Layer 4 of a small transformer language model trained on English Wikipedia (12 layers, counted from 0, width 128).
A neuron's activation on a vector x is GELU(weights . x + bias), where the dot is the dot product.

Input weights of the MLP neurons that the questions are about. A number n stands for n times 0.00083.
n0 (bias -0.156): -87 -105 33 46 -76 -95 80 89 -7 -143 -251 -185 64 -76 22 138 30 11 -106 -62 99 -63 -184 33 -4 -11 -21 101 140 -275 -79 -4 -32 -182 -61 -45 -31 -122 -32 102 21 -138 92 149 -87 -5 112 -75 -313 -55 175 52 187 -31 -69 65 100 -98 -91 208 96 -20 -184 67 51 -364 7 291 -30 -8 -125 -86 150 75 140 14 18 -80 -73 145 263 93 -141 99 -14 85 56 -257 -14 91 -34 -43 71 -98 125 -173 -31 -68 160 76 26 47 -311 157 -267 181 -84 70 124 113 69 -63 115 56 255 39 -178 87 -55 -15 -81 105 102 -22 126 -112 210 -78
n9 (bias -0.211): -5 -320 -198 39 -363 99 -177 30 -110 0 208 -153 -20 29 -40 -193 -152 86 -84 -233 -65 413 -54 -158 -5 76 82 194 -165 -58 120 328 24 187 -78 -20 116 296 -116 -464 352 -103 133 -22 -114 269 -266 34 -225 16 -126 -55 -109 319 15 -107 -112 -64 25 -65 206 23 54 57 94 -10 -166 20 -202 -136 324 102 109 150 -63 -51 -83 291 133 -142 296 74 24 45 293 20 13 100 112 -209 -71 16 -19 -248 -109 -25 352 -63 414 -123 -269 -94 -115 -35 -153 -118 185 -96 -37 74 -28 -353 54 -214 110 92 -114 72 -45 -45 -159 369 62 -106 100 -319 200 -70
n55 (bias -0.242): 117 -7 -49 -61 -52 253 -42 72 162 82 42 -28 -47 83 -21 -199 -18 -14 -405 30 42 82 96 126 147 101 -282 -165 -124 31 54 -47 135 59 -14 -21 45 -107 62 123 157 174 -16 211 -67 100 114 -158 93 19 -73 -57 -48 11 -70 -169 -123 84 -63 4 -23 -68 -7 -108 133 -61 -142 -71 -57 7 148 107 -35 17 35 31 -66 -23 17 56 240 69 -183 -87 24 -167 -160 22 -59 20 -152 -80 113 -30 -222 -50 117 204 -172 -174 110 -81 45 -162 88 11 147 47 83 157 -164 150 -90 145 32 96 235 -51 28 -114 -124 25 178 82 -64 -141 248 263
n57 (bias -0.171): 127 -280 165 91 -61 104 -18 106 -125 -68 143 18 -48 39 87 -216 -66 -242 -69 -108 4 139 75 11 25 77 7 186 -40 -134 230 4 -28 -90 131 55 154 171 -238 -140 -158 118 87 -82 -90 -240 -30 92 -129 19 -112 29 168 -108 18 -75 0 -4 -104 0 102 13 -21 -155 -255 146 78 -55 -70 -53 98 4 220 70 28 -152 135 8 -162 32 -48 -37 142 65 -89 -214 23 -107 53 38 96 -62 -39 371 263 152 -56 -43 -77 -127 -74 -284 -92 177 -142 -163 87 187 -64 -4 40 201 71 26 15 113 122 -100 -91 -175 76 48 119 110 17 133 40 -113
n69 (bias -0.131): 125 -319 35 -192 -189 -120 95 -61 -7 -160 68 -74 148 -25 -189 -208 -58 -22 -39 117 -57 108 54 -120 -83 -192 106 179 7 0 113 -29 -150 25 -3 -155 -106 61 -83 -74 117 -63 -118 -44 35 66 -174 -52 179 68 -73 -97 -55 76 -88 -230 254 77 -229 97 -31 55 -7 -183 28 -229 -66 -14 43 -11 14 17 57 107 -122 -149 -136 -46 54 137 87 -17 297 -44 157 -125 -18 19 28 75 -51 -15 100 133 -82 36 52 66 43 -26 -188 -123 144 212 225 135 140 -55 -273 19 -106 86 -80 18 -179 180 42 153 -107 126 57 43 -15 180 7 112 -4 143
n77 (bias -0.159): 237 245 -155 11 117 -159 75 -81 37 124 -278 11 93 -68 0 -101 210 58 152 101 15 -39 71 -133 -22 -39 -118 36 -54 37 15 178 97 162 -30 -27 -69 111 -59 -178 177 30 -67 -177 -216 -169 179 52 140 306 -4 4 87 61 144 158 -169 -15 68 67 -37 -150 -120 -131 -30 37 -161 -130 139 188 -23 -217 -125 -89 161 -44 165 -91 254 173 -4 -214 51 82 37 -96 10 133 67 84 0 29 -163 -179 -148 383 -4 -19 54 -63 78 -223 40 4 33 -31 13 95 -183 -195 30 -19 -90 121 -62 30 -87 177 142 -120 -130 -269 165 27 -7 -204 -223 -81
n80 (bias -0.197): 177 47 45 -107 -128 174 -173 -66 66 132 -232 -124 -54 -49 -38 -80 35 66 -141 28 -42 -23 -125 68 37 -46 -44 -73 184 -4 39 162 -78 87 -19 -85 8 253 -159 -159 -26 -23 -260 -77 121 -272 -67 278 152 41 -11 8 -31 110 -23 0 115 -98 76 -87 -335 220 -64 7 79 15 -78 -211 -213 168 -248 41 -87 167 -93 19 64 243 -22 98 104 -64 -157 -13 153 -195 -72 8 101 -69 43 8 7 91 110 183 143 82 -89 -90 -137 11 124 -156 33 -168 250 -190 -29 49 -130 251 -150 -261 104 48 223 -12 226 35 19 -41 212 -120 -207 112 153 -104
n112 (bias -0.056): -27 -125 -55 -97 154 111 -29 -109 -92 19 147 -11 -49 48 -37 -37 4 75 48 122 -104 -105 32 -7 61 -38 -4 -205 -295 94 47 -113 62 -18 112 30 -134 -71 86 -258 126 -106 -17 130 159 105 161 -22 -43 -91 10 -248 132 -36 -44 -94 -101 -125 -155 113 4 -54 -40 -121 -11 46 95 -7 15 273 -223 0 -155 -119 87 -203 4 -72 -42 -161 -116 -28 -50 -176 171 149 211 -126 69 174 -91 240 -148 -263 -171 93 -4 -4 162 -161 125 100 -121 59 53 -69 -146 260 -101 343 214 -56 -204 19 -202 130 44 -73 -60 124 160 -9 165 -30 145 86 -26 -296
n114 (bias -0.057): 40 -12 -50 7 -27 -11 -88 -172 -4 36 -128 -8 -39 -99 70 -111 -177 -59 -54 111 0 0 269 -11 -11 -157 82 143 70 146 -201 -78 151 134 113 98 -70 163 52 -19 239 -110 -246 52 103 -9 78 -71 174 -95 -130 51 74 -95 118 -185 -149 34 -279 -38 17 -99 -8 -37 -61 78 189 105 -168 206 127 159 -42 19 -132 -44 284 230 -184 -53 102 101 211 -9 231 -12 0 -143 117 -41 51 133 -180 0 -162 19 88 -117 277 147 -209 -77 -148 111 66 -404 0 -159 -58 115 47 4 -170 -55 -16 -11 23 139 -225 -70 158 -258 242 67 -51 41 -35 -272
n122 (bias -0.275): -182 196 -203 89 -264 17 -165 47 -12 202 -67 79 -337 124 180 -19 51 119 -54 -169 -75 -21 -242 191 211 0 -173 -8 8 -130 -21 -34 -20 331 384 -174 120 -21 -219 -95 -65 62 -166 255 -120 -221 -127 110 -57 134 -106 -178 11 -67 -25 -12 75 120 208 301 5 -211 -16 -56 -158 72 29 126 144 13 50 143 -8 -33 90 213 226 -54 56 33 -75 27 -120 118 -230 -164 121 111 57 32 128 -49 -187 136 113 122 -278 41 161 -164 277 87 -184 125 -16 -30 -23 173 -141 -36 -74 13 115 223 -30 -286 -91 -198 -17 0 -59 -90 90 13 -60 -308 -55 30
n166 (bias -0.222): 118 39 -49 -70 97 -162 -11 -50 268 111 110 -68 27 -213 122 -80 -162 27 -110 -12 19 -142 91 38 -59 42 -117 65 11 -125 -58 173 78 4 166 -108 16 229 132 94 -147 -139 -56 -188 38 -65 66 -78 52 166 -166 8 224 255 -176 -11 128 -34 -71 17 -115 -132 -63 170 192 168 115 -50 -85 -76 -121 48 57 170 63 -14 -209 0 321 -325 118 156 -200 175 178 57 -86 80 141 163 -8 49 -155 -182 163 11 0 -71 31 -59 -27 -132 -211 140 -54 -175 58 -40 -82 -169 -344 19 -30 -97 73 55 -90 -19 96 245 144 73 90 77 -72 155 -8 168
n172 (bias -0.148): -31 15 110 -32 -62 -85 22 -109 -39 -70 159 205 26 -95 100 332 79 87 -30 20 93 94 61 -166 40 166 -71 11 -7 4 -151 41 -131 -92 65 -184 -39 161 -93 -213 -158 -157 236 -71 48 160 -96 -54 12 12 -48 120 -27 40 -18 87 188 183 -81 -230 169 -54 4 57 206 -71 -134 -56 64 124 63 65 107 -36 149 -24 26 141 -187 117 28 -93 71 159 160 67 -150 86 -276 244 -174 -367 -29 99 37 48 -50 131 -330 225 -138 85 86 214 128 160 -49 -121 10 -276 -98 86 131 -144 7 36 7 -137 60 191 19 -35 -111 -158 57 -90 -63 -60
n199 (bias -0.190): 114 224 -165 232 16 -40 177 -99 23 94 -187 109 -79 -24 102 -135 -54 -45 243 -177 -155 49 71 48 284 -215 -24 -263 25 -16 83 -21 -111 -32 36 -49 -9 139 -75 24 -291 12 135 9 -48 50 75 -12 51 170 61 168 96 174 24 137 -57 -20 250 160 -44 -86 216 -39 117 -90 223 -45 -355 -124 106 -239 174 95 -139 -109 -64 -26 -182 -128 81 15 101 174 -20 241 302 -280 270 -288 -104 192 4 86 32 53 25 -151 -16 134 -161 52 -193 -105 31 -88 129 94 -42 238 45 0 -48 29 -230 194 40 71 -147 -25 -98 83 -109 -99 -136 -299 -49 -78
n224 (bias -0.205): 146 128 -101 53 78 -141 -109 -108 132 70 118 175 -44 77 43 -274 -40 136 39 -79 118 -68 39 -140 -179 -140 -114 -79 -51 -237 -130 12 -135 19 142 378 -17 123 95 117 -8 -206 -15 -71 -129 77 123 230 116 59 -224 -175 29 -25 206 166 -129 -81 -23 64 26 -173 -178 -86 -125 72 96 -43 64 103 24 65 -86 4 -85 -40 -4 72 -82 93 -63 -26 57 261 108 138 -218 200 165 -30 314 80 -23 26 -137 177 -163 -235 219 -113 -236 156 68 -254 19 -137 198 140 -243 -251 13 -24 39 177 -226 -27 140 -150 103 52 -12 -165 -73 12 169 83 107 4
n253 (bias -0.126): -190 98 137 11 64 -57 -15 101 -22 -193 -66 61 -23 8 111 136 -121 -362 222 122 38 54 -125 -91 -52 129 -103 -153 108 -201 83 -171 -184 152 34 19 24 62 148 -42 -56 -136 -57 -65 27 19 49 4 258 -29 -93 -50 38 327 -42 93 29 91 -163 38 -71 -123 -159 -161 65 -81 -128 -100 66 129 -50 4 46 336 -56 117 234 -137 0 -159 58 -250 213 147 90 135 -34 97 37 18 -157 222 67 216 61 0 -24 -180 -109 -8 9 -42 -107 229 -231 12 -319 -26 -176 110 93 -62 -150 177 -158 93 -80 -28 -46 128 -58 -119 -71 -8 -168 197 62 -197
n270 (bias -0.185): -138 -233 -15 -162 -271 0 -79 -193 193 -76 421 34 -136 -199 103 -186 8 229 61 -187 53 35 162 72 118 -178 -103 -109 31 126 233 -4 172 174 -74 58 -195 -69 74 15 -18 34 -134 -47 193 -84 0 -126 -120 -33 -78 181 90 90 19 -143 75 90 -182 -154 29 98 -86 -36 -253 -59 172 -96 77 208 -145 -19 -144 48 -108 -121 173 -83 -87 -41 173 -36 -33 -176 202 -84 226 12 119 -4 62 -78 -74 44 160 46 83 22 12 -8 202 45 27 -133 55 -70 226 172 -61 89 118 54 -26 -156 81 208 49 -4 -169 31 -27 -205 -83 74 0 -208 153 -289
n271 (bias -0.089): 93 -8 -224 87 -81 -77 65 -67 -153 -155 -129 127 171 61 -133 47 -91 -28 183 -87 -125 122 -38 -89 121 -123 -53 -208 47 129 -124 -115 183 66 -175 0 58 -204 87 -302 -177 -81 83 150 -8 125 -47 -110 447 -133 -15 -39 -53 71 85 132 -15 92 -77 -72 -186 21 234 0 0 -11 -38 -137 8 233 12 -218 198 -99 -42 277 50 -131 52 -150 55 273 82 -88 -23 -125 29 165 91 63 -48 -13 133 -138 -35 -66 142 -15 28 12 -333 162 -9 -97 49 -32 192 123 -154 25 -241 95 -168 128 -169 182 174 120 -16 -71 140 -159 197 -206 -137 184 63 -141
n273 (bias -0.149): -62 89 -115 -3 17 -115 66 -46 -13 -147 -191 101 -18 -135 14 -47 -139 28 -119 97 32 -14 -134 24 41 61 -91 -143 250 20 58 -60 -161 -187 127 -124 86 49 88 -97 -109 -7 -133 -67 56 -95 136 -126 118 -424 7 71 54 -112 3 214 13 38 163 -264 91 -3 -73 54 139 101 14 166 -160 26 105 24 154 3 -79 80 -103 11 -297 55 175 -10 168 146 69 120 -4 197 -55 -161 47 264 -89 94 -171 11 87 117 -75 32 -13 -38 122 157 114 -40 77 -77 102 19 105 174 14 -201 120 157 -45 54 -106 7 -246 -88 11 -210 60 147 -95 -95
n279 (bias -0.221): 22 -84 -36 -66 -78 86 -18 62 76 -26 -100 78 198 85 72 -83 139 91 50 19 104 102 82 -25 -150 139 21 -34 -61 -63 -119 -135 -109 25 -35 36 -92 -101 56 -61 70 227 93 -77 43 -132 -192 147 4 15 10 -131 88 -130 174 27 216 120 61 -8 16 -158 95 140 39 17 -42 -25 383 290 194 -127 100 -311 -91 -119 -7 -47 7 46 -98 40 72 -194 25 151 54 179 -179 113 -139 247 -31 -254 4 4 -168 -141 -11 33 78 103 -129 -175 72 -70 -189 -138 67 -206 12 -40 85 107 -18 -154 -121 33 -25 134 119 180 -207 226 -188 30 -159 76
n281 (bias -0.150): 51 138 93 -79 -185 89 -77 -33 -86 -189 -88 -247 -238 117 172 -32 46 120 253 100 74 -207 -129 8 16 87 150 109 -33 -91 -104 0 52 32 -164 -83 239 128 28 -215 -75 428 151 162 -183 -166 72 191 -4 101 118 29 -45 96 -65 -211 146 16 97 -67 -107 -247 -290 -148 -219 -130 192 152 125 -146 119 136 167 32 280 62 141 -341 4 4 312 -65 -114 9 36 -53 46 -260 8 -35 -8 35 -40 -47 114 148 60 -76 -41 -13 -265 -65 -85 -41 16 92 -76 -35 27 -156 145 190 120 63 -95 -88 -247 -147 -140 -37 20 88 190 17 187 -107 45 12
n287 (bias -0.143): 125 -131 -198 -52 60 -127 88 -83 119 45 50 78 98 291 -32 12 36 101 28 -91 121 -158 -12 88 -79 192 220 -24 -61 -173 -131 -54 -28 -74 -49 87 19 97 0 -81 -83 148 -112 -12 -127 22 105 139 -11 -183 -103 -241 -91 15 63 247 -17 35 -32 19 201 -10 -35 14 4 86 24 79 -217 37 185 -77 43 118 -98 -122 -39 -50 -153 -7 -74 226 -51 16 -276 14 31 -140 -265 61 -73 61 145 7 99 -18 -96 -49 -184 106 -184 -53 140 -117 85 -106 -144 174 43 -174 -110 -72 115 73 -144 66 -279 48 -79 97 -64 115 125 -228 227 165 79 180
n289 (bias -0.127): 105 -14 32 89 -155 82 223 47 66 -198 -84 -91 117 -9 -291 36 -52 -332 -97 152 -23 -9 40 64 -241 38 209 -61 -357 130 135 -108 -316 37 -221 -280 -250 -232 -58 -329 -237 246 -128 47 -261 -130 47 332 53 -94 168 -14 189 39 274 -251 -74 64 69 136 -65 228 127 44 119 195 131 83 -131 126 -55 -163 -78 -54 -54 -129 68 115 -162 236 52 -4 -128 -234 -72 74 -169 239 -189 -115 -123 114 9 9 -37 69 110 -276 42 351 39 32 305 142 -62 -62 5 -261 -30 -152 214 -23 231 80 102 -13 101 -81 -60 -121 -143 232 -90 84 18 126 -42 246
n329 (bias -0.243): -244 44 23 15 -143 90 132 203 94 -124 -126 -101 240 -89 -154 256 32 32 43 192 -161 83 -253 -191 91 -36 42 112 146 -23 -300 48 -42 -97 19 171 -150 198 167 19 -38 -70 -123 27 -35 -19 250 -61 -41 4 48 -87 182 109 -315 -63 -59 31 -12 -120 81 -50 50 67 195 -193 0 -300 -100 115 -28 -146 223 96 4 55 100 140 333 159 148 -216 72 75 123 24 -144 -154 138 -162 -24 -190 65 49 16 67 94 8 96 -133 109 31 173 -8 53 69 60 -189 -99 -4 148 103 116 -237 91 92 -47 48 131 159 -248 24 -89 32 -228 -66 -134 -218
n331 (bias -0.113): 216 -90 -254 -71 14 -131 -108 -122 -42 19 51 250 -86 -32 0 -203 -216 138 -234 55 -198 104 152 51 89 -34 71 171 -33 199 -5 71 161 22 93 -74 -175 96 18 138 82 156 -261 -25 -200 14 -88 96 135 118 -202 -141 -17 -102 196 82 -117 144 0 -80 183 -67 -83 -35 -167 77 7 96 -112 0 95 61 -51 -71 -4 -144 223 -123 59 25 -93 10 -179 -45 -40 88 457 85 64 21 64 -110 -11 -126 -80 -51 278 90 -204 -102 -154 -138 -25 -109 28 -169 -40 116 -220 -105 -36 122 111 -11 122 -29 -58 -147 4 59 7 188 -49 -19 -112 -38 -37 199
n353 (bias -0.125): 70 -62 -113 186 11 -56 39 -58 122 86 122 -172 -72 -91 -64 102 47 -76 28 -193 21 -122 -85 56 -134 -202 -75 -71 79 107 -23 -101 115 -148 135 101 -110 75 -196 25 76 -211 95 -68 -271 22 88 0 -116 -163 -193 -151 -129 80 -81 -20 63 193 46 19 -178 -91 -11 -78 28 -116 -77 -146 -18 41 18 -73 -78 -138 -90 190 -7 -139 3 -91 40 -23 41 188 167 -171 188 184 70 -34 -116 -351 69 163 131 -68 70 -14 68 62 -94 -49 -235 -180 -82 0 233 41 -83 226 263 7 91 153 -75 90 187 -205 21 -65 32 238 51 -242 159 60 29 72
n378 (bias -0.159): 4 -131 -182 253 185 -213 200 -20 45 209 -96 -4 -28 92 -63 -142 -171 -111 148 153 -12 95 -161 -39 34 67 105 59 55 -11 -79 210 -57 -85 202 75 -62 -134 34 -170 -53 -50 -173 -172 50 19 61 -319 119 129 -102 -398 57 -200 -54 62 -95 31 120 128 55 -79 -35 145 -112 105 103 -153 -202 25 82 -145 0 129 -57 144 -88 -55 160 73 96 -22 135 -114 -61 -70 -49 136 -53 56 -84 226 -280 -60 -70 117 -97 -61 103 478 159 15 -113 -198 -45 -56 -132 -86 -135 21 78 -55 -42 -80 35 84 -189 -44 122 209 -51 51 -40 -166 -97 -107 -106 279
n422 (bias -0.102): -149 -11 -118 214 118 -119 -87 -18 161 41 -26 -222 -254 90 14 47 7 -53 14 104 162 -14 -149 -3 65 186 -81 -73 46 -171 -210 -93 10 -45 -130 196 37 -7 -24 -31 -241 -10 -172 -8 42 -354 49 219 0 -176 23 53 96 206 -59 -234 155 66 63 237 -111 90 97 60 -122 -40 107 -74 200 -166 -77 -48 63 -44 62 4 -41 -114 -130 -24 -209 92 104 209 193 -194 -62 -7 -69 81 -50 136 -263 131 -4 169 -84 138 174 79 59 3 -73 164 -151 191 -61 111 69 -26 -23 -50 38 -32 -18 55 0 61 -163 35 39 -13 -33 93 3 129 -85 103
n438 (bias -0.130): -292 -54 149 22 -178 15 4 91 122 -245 16 97 253 -219 174 100 134 -53 293 -8 15 -80 -29 116 -66 -57 54 -57 -231 146 -24 164 44 41 -51 61 180 91 -146 67 -33 -201 125 94 -30 -472 135 154 135 -52 -141 19 96 68 -56 -74 88 -33 -49 -144 -90 96 200 7 -131 7 177 -227 -46 -39 26 -195 -49 -4 -66 -38 7 -110 57 126 14 133 11 -123 70 34 408 -143 -143 -201 -42 -142 -172 83 0 72 121 -129 -164 240 -63 149 -31 -15 -101 -12 -66 199 -35 -240 141 -23 137 -116 27 22 22 54 -144 42 -56 -5 -170 92 -190 -51 -98 121

Each question shows a token from some text and the vector x that enters the MLP there. A number n stands for n times 0.012.

"und": 18 -5 -112 105 62 103 -46 -40 -291 -118 165 -37 54 41 -58 -51 -152 -13 83 -7 -4 -9 48 -73 86 36 -44 36 3 -16 -192 -47 56 161 -86 36 6 -25 63 98 141 -68 170 -155 -19 90 -31 -30 -121 -79 186 101 -53 44 -96 26 -39 -97 -85 216 -76 151 -70 -277 -82 -49 130 68 -9 -74 -151 264 -74 -8 -193 153 -48 43 -45 10 -273 -227 51 15 -79 23 119 -7 -60 12 -50 98 12 30 -48 -81 101 -127 -53 44 166 15 159 191 44 -66 150 -53 299 -284 61 56 -50 -118 -36 -102 61 -18 146 55 -30 -67 32 70 48 70 -16 -51
Which neuron lights up most? n112

"ians": -38 -51 -45 103 128 -57 -28 12 -221 -163 119 5 -30 31 -108 -42 -21 -70 72 -25 1 -34 175 -41 -72 204 4 6 -11 57 -189 6 109 -91 -78 46 80 -158 34 131 18 71 82 -178 -23 126 -100 -146 -50 -45 175 148 -139 -21 -95 35 55 58 -65 167 -155 234 -144 -39 -117 31 45 30 -50 -141 -50 172 -222 96 -102 115 -6 70 -31 -114 -124 -107 65 -77 -55 -15 154 -11 11 9 -2 66 51 60 -43 -202 -12 -142 -173 91 153 -10 89 52 69 -54 83 -10 329 -44 73 124 46 -99 -118 -79 60 -72 183 20 59 -33 -4 138 -67 41 21 -109
Which neuron lights up most? n270

"w": -147 19 -69 90 17 65 22 62 -80 -79 116 -138 164 50 -18 -38 51 -68 55 2 -39 -48 127 -32 -30 -41 -93 151 15 -47 -216 -7 84 83 -131 -56 50 -90 -73 31 115 -182 252 -199 70 134 -121 -105 -32 -29 65 29 -190 9 -169 105 -52 -72 -65 102 -102 21 -43 -172 6 47 -31 53 -52 -66 78 68 -147 -33 -204 148 44 33 -101 19 -194 -204 77 29 -81 -58 126 -1 -63 -46 -47 163 75 38 29 -170 34 -147 -56 54 166 47 194 229 3 88 92 -95 249 -35 35 206 0 -109 -54 -137 75 19 148 43 104 -2 -8 107 -33 -114 4 19
The most active neuron and its activation: n172, at about 0.43

" his": -3 5 104 64 -20 10 -15 -48 -350 61 22 102 -39 -32 -66 -79 -19 -12 67 -60 36 -112 102 123 -22 6 78 24 -63 5 -197 70 139 -45 -179 38 -5 58 48 111 8 -78 134 -156 -72 144 -3 -19 -96 -67 41 51 -139 -59 -115 226 -72 17 56 140 -7 231 -204 -61 -22 70 29 63 60 -178 79 41 -120 -18 -134 251 101 -24 -20 82 -141 -97 -64 40 43 -74 111 -69 -2 4 27 154 203 -95 15 -387 -47 -176 -117 -16 175 20 102 57 38 -91 19 -67 149 -88 -82 36 71 15 -51 -135 7 21 100 9 68 -14 41 52 12 -31 -13 49
Which neuron lights up most? n287

" an": 97 46 52 112 113 95 -65 -75 -123 -25 23 46 88 -2 4 -93 -62 18 96 -41 -56 -124 32 164 32 -57 -41 57 -4 62 -219 -77 178 29 -40 38 73 26 -68 -48 4 -30 271 -169 -29 159 -92 63 -42 -183 131 13 -174 -20 -108 99 -289 131 6 95 -17 82 -163 -165 82 49 -42 16 51 -251 58 98 -3 6 -112 197 7 -98 45 -25 -155 -82 -58 -8 6 -54 108 -12 80 61 46 116 178 -38 -96 -260 -69 -212 -197 -24 166 28 118 41 -47 3 137 -93 224 -105 9 -5 -4 -79 71 -103 100 -33 55 -29 97 -11 2 57 -80 16 -5 -1
Which neuron lights up most? n353

"39": 93 93 -17 185 139 -18 -52 -55 -215 -103 51 -31 -96 -61 -51 -61 -50 -73 153 28 -70 -12 52 5 -48 147 -23 159 69 19 -116 -33 132 16 -80 -125 74 42 -73 -3 146 -91 103 -236 57 88 -73 -86 -54 -102 164 -18 -181 60 -103 29 -85 -31 21 70 -83 93 -118 -302 -54 131 -45 89 82 -19 -37 -45 -194 48 -57 210 80 1 -2 -34 -102 -160 63 65 -227 -158 88 -60 -45 -116 121 124 -3 -34 11 -164 -156 -148 -23 58 266 149 141 100 78 -29 57 -45 238 -126 43 174 -97 -1 -50 -79 -35 5 180 46 46 -19 33 155 -6 -137 -62 30
The three highest activations, in order: n77, n122, n378

"ig": -118 -85 -110 131 106 34 -40 -43 -123 -113 176 -45 183 10 -103 -56 -126 -25 -8 -7 -2 -64 114 8 -47 59 -55 315 -3 63 -192 -101 165 -36 -74 -11 -28 -64 52 42 176 -173 35 -184 25 124 -180 -55 -124 -20 274 114 -59 -10 -71 91 -50 -36 -154 136 -181 196 2 -121 -52 -77 -16 -1 -12 -106 3 83 -117 60 -186 200 -63 28 2 46 -193 -121 119 88 -112 -104 119 -50 -15 -110 62 36 75 -22 107 -156 -50 -21 -163 39 194 69 124 113 -50 -41 161 -126 329 -118 -64 150 5 -96 -9 10 77 24 120 39 69 -24 -32 56 19 -8 29 -37
The most active neuron and its activation: n69, at about 0.47

"ind": 8 10 -60 168 81 -55 71 -72 -322 -87 315 -66 94 62 -64 -21 14 -46 53 66 -23 -38 11 -24 -13 167 -26 100 -47 14 -200 -34 55 -132 -47 -69 71 -67 57 99 186 -92 88 -159 23 114 -45 32 -17 -90 291 193 -20 32 -80 7 -26 -153 -83 185 -87 190 -118 -135 -22 48 -105 6 -26 -119 -52 124 11 -19 -162 85 -132 23 -81 -18 -232 -121 -75 47 -205 25 118 -6 -58 53 36 124 22 13 42 -105 35 -42 -139 52 200 84 78 89 -21 -148 82 -82 272 -152 98 -25 12 -110 -30 -188 39 -79 176 122 71 -39 -77 104 -12 21 -46 -27
The most active neuron and its activation: n172, at about 0.21

"P": 17 -13 -39 99 78 -21 15 -113 -228 -15 75 -25 102 123 -4 -173 -92 12 119 46 -55 64 201 -39 -47 137 24 69 -23 -49 -170 -94 143 -48 -1 80 -1 53 -32 56 37 -184 251 -173 -3 105 -101 -83 -109 -102 84 -98 -71 -12 -10 85 -148 62 -70 146 -8 83 25 -52 20 -21 -19 56 5 -143 -127 114 -77 -40 -101 132 -148 127 66 -70 -96 -230 -27 -4 -91 -105 119 34 56 -69 42 32 -23 -160 62 -118 -154 -78 -20 19 171 106 161 69 -41 -58 67 -55 349 -140 42 -28 -26 -107 -17 -249 -24 3 274 57 15 24 22 288 -81 51 -79 -41
The three highest activations, in order: n279, n378, n224

" second": 109 -1 -1 86 195 52 -47 -12 -47 -35 43 12 -13 18 -54 -152 -41 -57 58 -17 3 4 -11 148 -136 52 -45 107 -79 32 -156 0 167 64 -77 47 32 -6 -59 65 131 -6 256 -156 -27 187 29 -28 -182 3 141 89 -215 14 -132 126 -113 19 12 127 -126 258 -126 -208 125 3 -42 31 -18 -135 -44 75 -15 -45 -133 211 91 -49 -102 8 -171 -126 -36 -7 46 -174 64 -84 21 -85 48 59 91 -26 2 -224 5 -216 -140 -30 231 39 163 75 137 -173 70 -148 152 -153 -117 155 27 -24 -62 -183 95 10 199 25 0 -2 -63 145 -8 46 -42 75
The most active neuron and its activation: n55, at about 0.57

"54": 111 112 -31 158 186 -71 -6 -33 -154 -126 120 -77 -121 -37 -144 -98 -32 -26 62 -22 106 -4 -41 73 -105 190 -18 92 54 85 -208 -153 87 -36 -136 -61 53 26 -11 33 -21 -14 184 -185 -7 120 -95 -94 -101 -105 284 -110 -181 40 -87 9 -67 42 67 92 -70 161 -85 -227 -61 76 43 90 51 -20 170 7 -90 37 -180 188 -57 18 -32 -58 -132 -134 30 -18 -86 -78 133 -38 -44 -164 -5 72 75 26 -25 -137 -119 -163 2 89 185 141 136 85 19 -32 31 -24 282 -105 -3 177 -30 -92 -10 -51 45 -21 62 -17 36 26 -24 250 36 -80 1 -52
The three highest activations, in order: n289, n422, n281

" of": 5 25 14 -17 66 -23 96 -31 -159 -165 15 -60 62 -31 -74 -59 164 28 104 45 15 -130 64 -31 -57 80 -53 9 0 14 -161 -4 187 -92 -136 118 77 16 -6 13 -162 -78 251 -175 -11 192 -104 -65 -27 4 383 90 -165 35 42 -27 -118 0 -96 165 -112 25 -95 -183 4 -13 100 19 -68 -138 44 103 -42 28 -204 179 -63 38 -93 -68 -73 -89 -144 -36 -82 -177 108 -127 39 -34 60 69 68 -57 -77 -297 -2 -90 -26 -22 116 -48 129 121 100 14 79 -70 327 -88 8 108 -4 -14 132 -104 154 -41 122 34 89 -8 105 79 129 -80 -19 -14
Which neuron lights up most? n281

"o": -105 -188 11 130 125 41 -98 -141 -185 -116 216 -70 -23 22 -31 -140 -46 23 55 -22 -84 -134 154 19 -104 -1 -4 58 -47 77 -130 -66 194 39 -50 69 179 93 64 -25 59 -16 94 -166 32 85 -18 -107 -102 -11 280 51 -60 17 -239 64 11 29 -85 184 -53 194 -75 -97 52 72 -23 -10 -5 -132 -188 57 -247 -70 -119 173 44 96 -59 25 -283 -97 -32 1 -38 -10 122 -41 22 78 41 -26 -9 -82 -27 -180 -3 -121 -106 -64 178 55 93 135 128 -12 30 41 354 -61 78 61 7 -202 29 -199 50 -2 180 -23 -22 5 34 172 49 2 65 -99
Which neuron lights up most? n112

":": 40 85 -90 9 107 -63 34 7 -128 -155 2 69 70 -110 -127 -121 -134 25 125 -26 -7 -60 150 -46 -133 35 25 119 -45 -29 -176 -31 132 -123 -61 27 237 38 68 -13 -63 -120 128 -154 101 176 -1 -95 -9 25 303 79 -120 -15 -112 189 -24 -29 25 137 -106 130 27 -114 64 97 -22 20 77 -193 105 -2 23 -104 -209 156 -163 68 39 -12 -86 -138 -87 -3 83 -199 99 -38 -63 -63 10 129 72 -12 -21 -272 -75 -214 -62 41 181 48 112 85 64 -36 73 58 186 -134 15 118 -60 -64 8 -93 95 30 47 120 11 27 5 92 -84 -68 -78 20
The most active neuron and its activation: n271, at about 0.61

"3": 3 55 -46 132 173 17 -55 5 -157 -160 62 34 -103 -73 -36 -122 34 16 161 51 -28 -62 55 -34 8 84 -99 87 45 4 -129 -32 95 -53 -76 -88 139 -44 -58 39 23 -31 56 -215 -28 113 -24 -39 -82 -9 204 -8 -119 32 -152 190 -94 33 11 122 -102 16 -110 -202 -101 91 -102 80 89 -80 -42 111 -73 15 -66 226 158 28 -48 65 -140 -239 -11 33 -91 -247 103 -111 -62 -134 136 75 38 -24 -76 -128 -169 -188 -68 76 197 166 127 99 23 -124 76 -2 266 -85 -17 149 -150 -67 -42 -89 66 -9 245 103 39 9 68 193 18 -64 -23 -54
Which neuron lights up most? n122

"us": -77 102 -116 61 13 -17 98 -4 -190 -101 231 28 160 -17 30 -124 52 -39 -2 -66 -33 8 108 51 14 167 -180 61 51 -1 -235 53 25 47 -78 -42 84 -25 41 -31 26 -41 266 -196 8 69 8 -48 0 62 224 88 -67 22 -138 26 -55 74 -85 135 -195 196 -131 -282 -19 -34 -28 -49 -50 -119 -24 78 -145 19 -230 164 -45 114 -29 43 -120 -133 -49 -24 -168 -64 106 26 -101 4 11 39 180 66 27 -182 28 -140 -148 8 203 31 111 186 -8 -101 94 -51 202 -63 54 31 7 -124 13 -29 95 -102 126 -54 90 18 65 115 -86 25 13 -184
The three highest activations, in order: n172, n253, n57